Layer 7 of a small transformer language model trained on English Wikipedia (10 layers, counted from 0, width 128). Numbers have three digits each and are written without spaces.
A neuron's activation on a vector x is GELU(weights . x + bias), where the dot is the dot product.

Input weights of the MLP neurons that the questions are about. A number n stands for (n - 500) times 0.00095.
n54 (bias -0.062): 734496460533436559466530508673481422360612292507563515481405457344545474456267376406489639557478402493559724559523339591565428579327382827534638459550351496500298600357466431500450588663560794673659344523541496735381467511432471559521561329535525515380326641623592553643710580670360409626567329655556456248615549644329455754478571114515590340466284561398667638403572390293576466467268
n80 (bias -0.077): 374633690610440461685404312474382344296370479558609504548481533520682668604516277532500575266304544397376485706552434532447336369306477568540612643834496432452323539558500577063472382363228496240441386436528354573342624520516364662466476379447377460607675362694647601643376364716664556637638469591610737445445512684543598511780575426488194413736524512611425693480482488457548429457717
n87 (bias -0.051): 531527678724496586558496599479504496550334607701541757293539567665481649485332427387375489673449375696607593641511408500368366591545474538304417416227421531455531515400719477344760384500590423690448376523637651453485659339382559468332485583298557431577470699608456218478729466573580431546436408794440422325377184780515680559328539362405746470331378469515664427481590567444508595339492
n92 (bias -0.048): 638504452548474470588383428576716666542661634434463391641514449481372821624690689470406532389544402608552457489474581489431827477514515443504327402461403405316798400841565515523573692371369840488589645568360716435429496455334227486302436525369638340493598602243419514518753443701580421519408164450530574300493644441511422380435596449398316380444629489485465514519500596400470515585504
n100 (bias -0.090): 469522554669221723257616301721658353599577683542387724582536401483359374525491533585628249553541603385211524613277446530474431375693626582400509517790424669466448492613231295288561583399278352303546878616144285446389584542612454194617500561610560478529504572491542476651561690563262556309540517525462534530272474728402394539413536469487106317683767387599468484649453571719660436563403
n128 (bias -0.077): 618559476488379171500675746626568443701583799528557436223527426366434472532449416674624594472364363496670355557401658658437621591384427492341700604415508471455753373831521344432377373325549327394643529712458691496303358701496419442769533508513372525384429655631601586601539575477483296534866323353610524443545804496549127564352785337550550516369446349670656382533583375484367459328436
n131 (bias -0.080): 212337485627539419532598421507404311638336205546523454250467578579348488299500508453402645511462414636596474653880557543672484213504508397476254728452527615367532515301532584637500228527418520640361597567496552406551439461437500402600543493319662822239413555788790552469400567641559405595456622646713373674338468500430407593519522508346535648418291778641408529426446615461390563686645
n133 (bias -0.078): 358351496493583134664629337722608496568373480666555383511479429618707400529348613571715244568646613429647536482575401451415458659415474599553252323496556413549423467382565611554546423474717580608474455576579589540362526526549260427355314450724440416369417384189438450809457701361724564385730328370481489456715386333675422562333358512466583451541470557455532524523593599548735654533589
n152 (bias -0.086): 429445295347410676339395535568683542582543723492508624539518431461395412459548361318539232596436820767618651538586428387313347500472389590496622465488358673360713362580161575304432298473469579592439415633531599463504538592574496431515520316408577681526719657345917566458555484683555692650390806403646561511492277523523346418492233351539527350365480346543522382484589591588523488631652
n168 (bias -0.093): 345403289531332653338268588504422688407440533672500399714298375282333649485665600404392379610546700651321326500376438488635403384500422552411400456402559097400609339352557463459724492500575557349701480344572541297452426658388480259714512542701710375677588481687691414379492395482508661459451430446405672539406616527464524616766564318592628769666343395552560522607558648567492846457377
n192 (bias -0.097): 394459480547556535593351476555500587488943680641563663545632584488564571477173609732440458618291387460621466602620090597488500424514685500220622287372516767396594476789537570294590561571456414508642488420295254400460390306488716381643722416479350350496403504692383515527652597751500516516515558308496398464476601299603480657364466350282408420484532386532628349556551500429496568749310
n258 (bias -0.073): 320468538844484396623665358373612446567516545450546454516577455290707696375524477406543489850640704601389489431598550476732492355663665460667340386303411575426361635481675508488388332465410564500369644685716729470294527376610396380666429400613529619466370269408232581523448543511710555289581367635604554705314614731302624454598474707318516348481354436292437518332590347554472402570504
n298 (bias -0.068): 328475374616522454627601294507438648341461504616423358489503526431382486500500486461360541299715532457454409528579650558617471378374335558594811733445362471500631412710743599507456445588464489595433500593525471438596378564339546763240406466680655431407443386270577564500449576549236522653594309575348486620514702521401504513503608478413547440706453533457584382732585294577630225539732
n368 (bias -0.078): 424468546407449500424480381525419400548386467651604588070500442452543562695675534480496552418477441136258705404378362714637353528525315647396587555407582790539472260481572452666621275388590452629500617484480452409269615449401446580392381194540633476796358426383442678692552405529647575468607336549345392628554453384551313489561537573730429398672480679839704489500691577372500445558593
n372 (bias -0.117): 632749590422429619508546403366445381643438583373577447496563618745409475690543601463508437496343533575317248541467553726232664320519586483340640500423558441929542455390407496582666487283753360594742471245546393448666598315496267442363458306286637293424433234321504496410543471381626693403504451548751431627484743381426488610572292513622596823624454293207610492724336687582479363533569
n377 (bias -0.066): 470433488373721717567496706239359316323475474471639609795645504538679668500423500612413437662444283181618335622571691345640487371372721433496456408363632576438534635289740789449526674222475453462475587479496636480785512677325492380425517354453414230636517664483407645695516361485538332694621658364504700414648408557405484542416453224831329512529420314638527428591267402463307442467346
n397 (bias -0.076): 323679647411526308561610595757562515637406417474548343546620496409440618569380464590500521747336443522434429297515430572750481338680426413557335500542347561481408452672591239508731450352519424388600362383609669587534456415383180514401432600508479454645349521535460684640486538673485787431380620424641227622496277611440385531529259742439523716586606355526415459665596214474481477530585
n408 (bias -0.079): 401389121541753537457449424469629628347617298475599447500603566560492455398648374492727595696386534605623508368635447470384653521549657653517385559552712339387624488492347024400436298227538470724537625496614711488308426583492496441595419556647705244293741401547418298455552373399479382530634357504649677707629263641250334588476801653585353671354500521158702400412523582475635643458457
n415 (bias -0.083): 270604307322656580375401525538550436512598701637528623566408509587549770579674599386336438477298303378284384596418412603420306669759452798413839619319634579631662375516438500449433462274447596387460354093640563532581504350270408477527512236555615575496566481546268658544519599594475446637350695186443359597540310694524545545591666262636586569366385458607330519565624676609587320516373
n491 (bias -0.062): 500315775811385521763359393500819458427564674521608368789556647660496634397456368415449355500541581517338395529504600444387642637662370634340763372623319410347708622700681304412609474312250418622471348461517561189377600664662696468456560419518384491344444556513608500629484521590362337461592264218487579622630371387618176547389620544414726441415337392158745363649559512563586313618662
n541 (bias -0.079): 371257604596574496508541282496358684430374428804524318549500526545378400615399488516309500535480435779894693436553365520375401688552216261549248398341472529740450596508496463483579396548464454387580472525729375606585651424467516439657582434425366372398553202600432358747469369496496508430481366566641632460701570596209492619413515673410463549233398566631796608354534755272598768367550
n573 (bias -0.081): 142496623698682624584532496642460175428406578430323576604382376328567508462528572563520429631687540382635563674323523765657488425617523305703446441549539476598488578512508669593536436488324336314481246369433488511707308663433454643307365500265367488302342555593661641458548397613603219812526454658523338426760548558332344489374374496508401434555615592583701352414702454477647524698565
n633 (bias -0.082): 537515236637635389707518445473294432404634279453629596688414447349591353436658592394434597594514229551743545518442493137250622606464511596544737474507366441631422611468637667692377548278620522534414565350665664549399561561493382534380522524654524496296441356642564448393434632399489364452562773462597643547468474741439662377440459481426380467460379441632583393380350667468474322504639
n650 (bias -0.052): 436636461492468535540532579478552527552461582620299427484333488576547504446781447437634548564607678480554414288327592504270588456532388564600500508362317596642596566462252399553315399430461300956446402734271552303617307161528230658530520455387433492416828552444512407604660758398576369680670320402613620516566619558367516547435585590512756649430413129615556504496399531279405583481573
n652 (bias -0.066): 607875484540455500496516403519467468276464593389244512455614500639520706348646387741645374565336553392630489287593351520558541528318397264374677484401324638544574659555659430699335726417452680248417428601476360682552469337557567646454549592570462296360702273397716462539275459455203192582534719577452800655631686520484620544438356517630379564588614582641663363516496256488390492424475
n739 (bias -0.074): 571401464528594693488422673538550488508361718604616452628638641413578637619559718214361713516219635553468461376271775685525223521718408392405359484618285393484276367580504700462554262472358512588448492521467571205427724270455612344604541481580546674409484561567476519492670537376417619517504468555342724512488611544468520683429334296451205159532422297274608706794594672609488508524534
n750 (bias -0.093): 303461546280737471157720452599342648552376590441639575465456724800594669371256529346672455349301414637567528471466462685548400539597378613543599423566436686646465272387370548628504649702030465562365462509354649417832336576466323153553465488659613613293453395649408504504472569445569396644657650397564386513521655407509424727575508683448693824509435352522634594440213345424461693534270
n765 (bias -0.062): 452388666256381264440563468565645392552277615438643508620703496512316651664594485233555597620599824578481418542441369528661488378653539699651694433451551226437420337596624653318206552601426416431349555559575528193351596523397515613511448336435478408587638323516577433612571770395556433560371481481780276593570472752383504529565582602433512504621140313508496421614255392492583586535512

Each question shows a token from some text and the vector x that enters the MLP there. A number n stands for (n - 500) times 0.014.

" War": 502387532502483391535420596445651586579653396446352467486635441548658301483542488579549520379610355547520625526518572382531453557360447414580468298436444368579449538601559517498549461626579421489467560464481538522580483574448557654805537489523238519594536696562252384376390604414507412385277587627579520386401610533412523358527478431604340681543477429377225642357569677528486524516601
The three highest activations, in order: n633, n541, n258

"c": 460506414568366669481602392391509457535635498447506500566603526441609405463488604473548598426703435361429531456527554640513535597363664441547453500396531311416553584602445435415548555535505371510474415632467674606546394546555448512559479558529302534465399742583402196386267472333457417649438593578420318533472420409480385426688493612525466474448386468472498510523685547584639615628564
Which of these neurons fires most? n573

" met": 557536490436600418424490415434525542430520454456397457455576388583592377392520403453514609285692309487281502390460685420328629547228531516589478525430507487599381494633539487615546488715528345547430569634509653561702493555346580624521503602496425530459575552447531364513291533281608463610415525608485333504437509462482560436493525638529525544567428525520126498495625632321576650611542
The three highest activations, in order: n650, n298, n131

"===": 510572512521421357455583523433471725435648515543447384515617529562554202509417395588501777346572541391336577416664406495614514515388509624584297412447520332526598487583467482497483461651365534423451486523421608608607419473532694676592503562493565500745432685580524398537404591401501438414431665620479392437457494384395435455646490470397466506506331537368285589458590627537441350523543
Which of these neurons fires most? n131

" (": 558505635451607476510516545379487487547653502551509554528626529528480400441666421560274584352576450530415522306494683492472365506403440646589469459359634325522480502664517515387446383471434362497414537618634644607477624536379716546545548663517423530585384799445449453365324598363438463465378672611480430458543513428449501368682477536471385543596443537273255476451639527543501437537499
Which two neurons fire most, strongest first? n739, n298

" |": 637563683415531308366531543266518471554546420383400477468497611704513322463516427440532720530573408605427513452509507414376352543381613539404369280466513370553386485420318571667400435462428451539531483568475553580535571577735550497711482522532512360537577691598421549506410566456524614414273575758472464462461532460488495413576581554563524519576548580331302660596581509441487453484418
Which of these neurons fires most? n372

"gg": 482450665204561671485500516318484595619588406458322527405563566487660376505564527545591552335546501493315489395434660584654419411351594510581642477467486361535428530634479405471569525576495378407467642532515445677542470656521605629548483591475309496450601516600482276570390452304562451486551564633543312516523497432547412416445423412500384486402374625358277655507588666498453504688543
Which two neurons fire most, strongest first? n80, n573

"s": 539551513338589399393514583392787510493672699529371530411472521450470325472611482502644471286679463643346418465539596523455373466272563589394479460448513487396450435579573495607478516494590575429495464537502533528587479669442735624556478624454660440574490608356485235381412510451549508452316688554529481445514567375440330240560453435655480518492562488442309559493504594381587580598571
Which of these neurons fires most? n152

" V": 642587699431489417347492518377555418485580483446453530508522645514455253343515485504433648399638361664312523373540625601374569472397440461517469339485503464549540510613397537384508321453429319550435498580535486733569580618443605607595550513497232411571466577552410545434405606536635389442319563575564468492559384543463407519481521627494509550585410538409268737357670721364575608673418
Which of these neurons fires most? n541

"B": 350583462281503373490534604415481659489528451462428433520583631567599353491583425524442632375518342516322618488420600425478395528310515513402570394335424426429475540631530516528602429504536452435447502530497414698528650519363606804539541543596341372504642671588410302454547505499392635489291531554561495538501452391416547602485616646557459601422425538362292610392531577415567557708685
The most active neuron and its activation: n541, at about 1.4

"N": 494702526444519385437595526474534593562555519532466489478485523514595449430490399658346905308644341500305550451480606417498517618441500458530385351419528477462570474549587513476696545546317355563494666515461484576561500519409493583619441446486416511645463648578408300407398519462540558418527598442520449455559542466411399327540412523464691431390381509381360646443592675338572562680578
Which two neurons fire most, strongest first? n92, n541

"li": 391556672401547474472547497232502499395516550423435556470604621442551273490516409585555654295685463400473448321562636502493507598279432511330394452500566481556450502486510430478600511445469445412448446651511319698424477589489570598656400548589308501594432566574490461515434524571556489414625674582546466504555583451511382382642450538564454379582465318478227569424645736546616400757590
The most active neuron and its activation: n80, at about 3.7

" ": 544587550428462486314556451363501549476456435429505482531685718613503448441472565618396759456585395545384363495479530399383415563342549597470468343408494357426516495465496528414496500589519550554495580427629504663582555542463700702638455716492510467519392585570521250385289592334562482546511450582479468473470580456589483365566546491408460495529464509463145628524533775409659368528525
The three highest activations, in order: n633, n87, n131

" University": 559493577412459379532535415435424636436644494424489481495702510437594402472495458653500651374670405387570497572280592520598560468332561490494552309288548520492464508565609393463534417549337490494521366514413410501670513524502654624630589665567359536584441799481284392347402457450554493447310521620471433419471534518403601396599476551516559524499517541430247696388701609458661437610404
The most active neuron and its activation: n192, at about 1.3

"\n": 534565500368445444319533604539461663555524449512469456494542575421561474446469470554496730468693389336474514541640597456413626642300494540463486304554623399438519483590474496446357498604519387518376445551403469672679661334556661531553431649529491509679340548502413377383449650369453512406425582688476404472471493371487469404700454450533452532530360580227425672520566560479603493604515
Which of these neurons fires most? n54

"in": 593480580467686430221562507453504509546612438591423611492532570480567602330371408688316597259599412562524540399488681483514409567475543584568462350513523519390447426482452404440518460491452482620447495436390511628518533516579583706586403602562392680587541635521389396373342501482580483528398631546643489489531522341543475284800423514485454607497329573354276542416530583584427517630433
Which of these neurons fires most? n750

"C": 550707575452499354393574570418508569546592552432471518487582583535475440400435500604463756237702338441450530522516470461583596498412593545627375399426505535407587592543570459477534415581367276507406467619340487547496544552436562650578539591515419493620559776575502214450371588388613496437451454464414388423656486469384439441450496435480596487381421535398228567479654721507580505596530
The three highest activations, in order: n128, n87, n650

"out": 544409575463565456395456528514554672532535560585262344541365461761573484460501481517484531436610477557540526437523580430494491506488514514505548434337536453465416492594613461656618532543492521529362534476433659494635489674641550625799405434529358579651467572409461353336268590299505410538296574584557406496512482399454463349661457365588424651382393493399322531480678648315451528673466
Which of these neurons fires most? n168

" Ben": 546510536396506523454452444573386636520506461451419496514641547395696440434500503469583628320650334518441462474315656354496389579446561431648418409471580381546525475606493695534516504516441421492436512525540524586595493465522379720672595589412478533555548515526392334341155534481469454512417579533653337658516444502540430251549456561482434585672456547456221722461647608334577449505683
The most active neuron and its activation: n633, at about 2

"es": 492519553445436335235436615450592627573585674560291458608500607506539255394515473517491506466683376632363490569521641546385352497475582453423588444409431444436486519500522525526463550462605439494414336486642500606565645638617621414640501519474340499513548547470485237376459436307479506502308645575565473536496425452467502305493466540553428635649399591350429639448749709430544574628512
The most active neuron and its activation: n152, at about 2.1

"66": 644572626381464380466435337339528548378409495430544431624492518673526390450503396458542714230621355531384510512441663334534481465331523436398599422305502461406544514500548479662483517450572608562603547521525525613473640483474788671598484620453453488446476740574473297542547609517533465354338649572487451418363506315580447470585597455627490581608501485422229515462603700404506451531508
Which of these neurons fires most? n92

"er": 555508502343553425311476572412557612460612506508511578503446557541690386516596516466542362266518495520300450528502633497464345495396527680503384429459583404489452733601652463499484585458644441457471550543627443625541480568618573696535570519538390498491481576546324218557418556376492529406390693596552240467528526488381443502630443430510412617512414511395097684462485558412577491572503
Which of these neurons fires most? n415

"tic": 657604489361508467350511508343554623179673603498405645515629385551495244418532403568595587497713383507575473539583575507533469539360460523544564473414581473405501532639486455692549554365548404510438443508400561477524530565477642609563436527542460408574429719453408338479407402541584363435249568552436332472639469536437404449517586616561492560457368681441257641392628602377547489607446
Which of these neurons fires most? n408

"====": 491581575543452374479601500466431679477578542552336410477654485625528172490504426601523702400553491418371498456719539446622566489363453570598324426460586316469666512637492524481472444545344480486457461561423633652613370469534714656559454539472508494768436642523441411573382563337472501493477662617519402444462388377413456443587432489442421547477358508356291614467590674523449382575548
The three highest activations, in order: n131, n298, n397

"el": 531468543300552353550524406425517629462565512522503478604531632379560412561469412540543573345657466438440440480492715467545496476401571445566460516437525380410502551571483495438550559512580485478582478518531434513444523628658644684580321456578328588551512547499436137405463601393417466522341577726563455493517474476560478249659359453486471678452387544486188695384584542441599549653477
The most active neuron and its activation: n765, at about 1.2

"E": 654701498441493303446645449442568564488601548440381587509443548517493348436463429581372724389696309579359534609550520415636513433385498576512358278499500503531652577531620496424644443531412347342444521579447565632371558625444665627714408556511383550596438618577507413492411558293542521379506517479518436457571508479523400296506448510517581467492459504412291532336718683440549429576539
Which of these neurons fires most? n128

"ar": 358609588426590437382454456290489464451532472522531513619534660557492369513335601586548639450781495556527496561402587519450404624227519509361428584474367445388552564522515517412517475456458506512442344500541403617528523527403573716560472650469530641509533485592382317424428455356476331453369745469572276405527452627492480312629565554470448730410581464450422567488454703472577553560622
The most active neuron and its activation: n633, at about 1.7

";": 567608583346551497333570485408532534483522502348521463690459589545482385458465455629602617490622443481506554536501592311496547500518446385509454435443644397519500369517471585534384464427477425569538486549484597562664427514449711657599413674668421452513436719491371433457412553195466528471298429756589245493423525415422448251522483649512387577494513503479370457681641629425544454576540
Which two neurons fire most, strongest first? n765, n408

" a": 459582540400528464449612416457482541513499393468473620451584398510432528492598523480412624219726427569435535459485469579454450335255520470392377392333600555390566424650622454633593394650455409527549563552481566671641575477544633498581461585532447491692440594387480310460424526310535487542474616622508271451419621292518400340528520505615454502579497690526143584458681557490529525614500
Which of these neurons fires most? n368

" club": 534508631442562368411580407490550614411593382408397448591621565498649407385474429590625590398624369493394410474566640364501525479304604477618568244252632469456533475601598565576536566563514443433478395456395429564682534490412545591528547524458367670599477671498260450489334596318557412488347500663412457424575440442525578355609643388608468575501527549509303615400478529373689424644577
The most active neuron and its activation: n377, at about 2.4

" Team": 478498631419584327359500363502459695326783415418326514564590622506576410320515484639522525535555365437462457495503517533515500490251486472523494243337543452422541474533511462468519565735534429447501507548521498623604452594449521605536564410536363577526515750509324386497398597357620431447376495650502488433527483432473606385665540450699384570517464487455349707433597630303606484690528
The most active neuron and its activation: n192, at about 1.5

"ban": 505519596474443487456623356431475506429530530458447386586626479429559358471503398504536665315620432481448566444413647417424586562282549459546658483368625469469410502759531576675451640511489466399493623433530555612532612553598617572588522583393488346554463712513322286393383542459457399393295537682421386501430518463525455311679487550641512606594369564333434650244616502353540557646540
The most active neuron and its activation: n633, at about 1

"ran": 557571663372642421378578405422559550561556491486478495436574470414622394329291491723532707442573374473452501499559546446333420540433452542600456397598569340499552460622362567557639506528403554615392586426433623519620433471487596581617434576501341561492429484531336398372402492337492446454482680632385536481625487222615542293659521455665506631525399529458368584491567555310513575547561
Which of these neurons fires most? n750

".": 500628573322630603395540456466739652441467354512443421537533608508604363360532372619376630317576387477368578527502621362538527503424469396481438339569461391421531508646422522507312521567539499560461545507521505580597470668594718693610420524461410429478298698500526405527437526442588416395441551558498451544426509437521343285589426557422470618552607524422218545506510744609632490507574
Which of these neurons fires most? n491

":": 568575575371637494442544505310536535481500582582465408502471603634653454452501419463513638445552294529358510530616561365447469561308512536520431366418584427492436513648492574549360563545398419559513622560573560717584482521396648565557481658558362442545456697546438330402457536290485508521335514730581372424416484360385526325546495651310389523477386517412314642591599607510590384667591
Which of these neurons fires most? n633

"|": 514545427393528355507597450444574648525561476478552485489445664455434389504424503653505738338707508589427569435581516562438504707354419430390538389418394446395488523530426451578405451492441477544432446507481547672584540447470643572683342519583535475595516726553357560445488578346422433432489523743555461423456546504438513374629548375668529445579262559349214680456578517500596350527448
The most active neuron and its activation: n54, at about 3.3

"ome": 367564483362489470379661364420569536546661602361450593692552599669476295334397502486516606409624442432270516335494719344502401616269474639408555539524506505500458546502622479557617417639447332405465480547495411577527519568535670562421502569550446693445577723499360309426387475422501673576366562532524443583403603420461380484537643467579466606515413526463270572528546585443465464491537
The three highest activations, in order: n298, n750, n100

"e": 369589618303494484397629522430545477414494672452337560589594399468481336399552394553473504318626328540461507500535778512644511505283525510336523356377553499454480525518672503543596490469623372348487411501646514500491541622548579645776482524548430479539430607580482270541464618517558493506288609616417478516617485552461389287545464533514501534584342587357256623358532599465477473635558
The most active neuron and its activation: n377, at about 0.94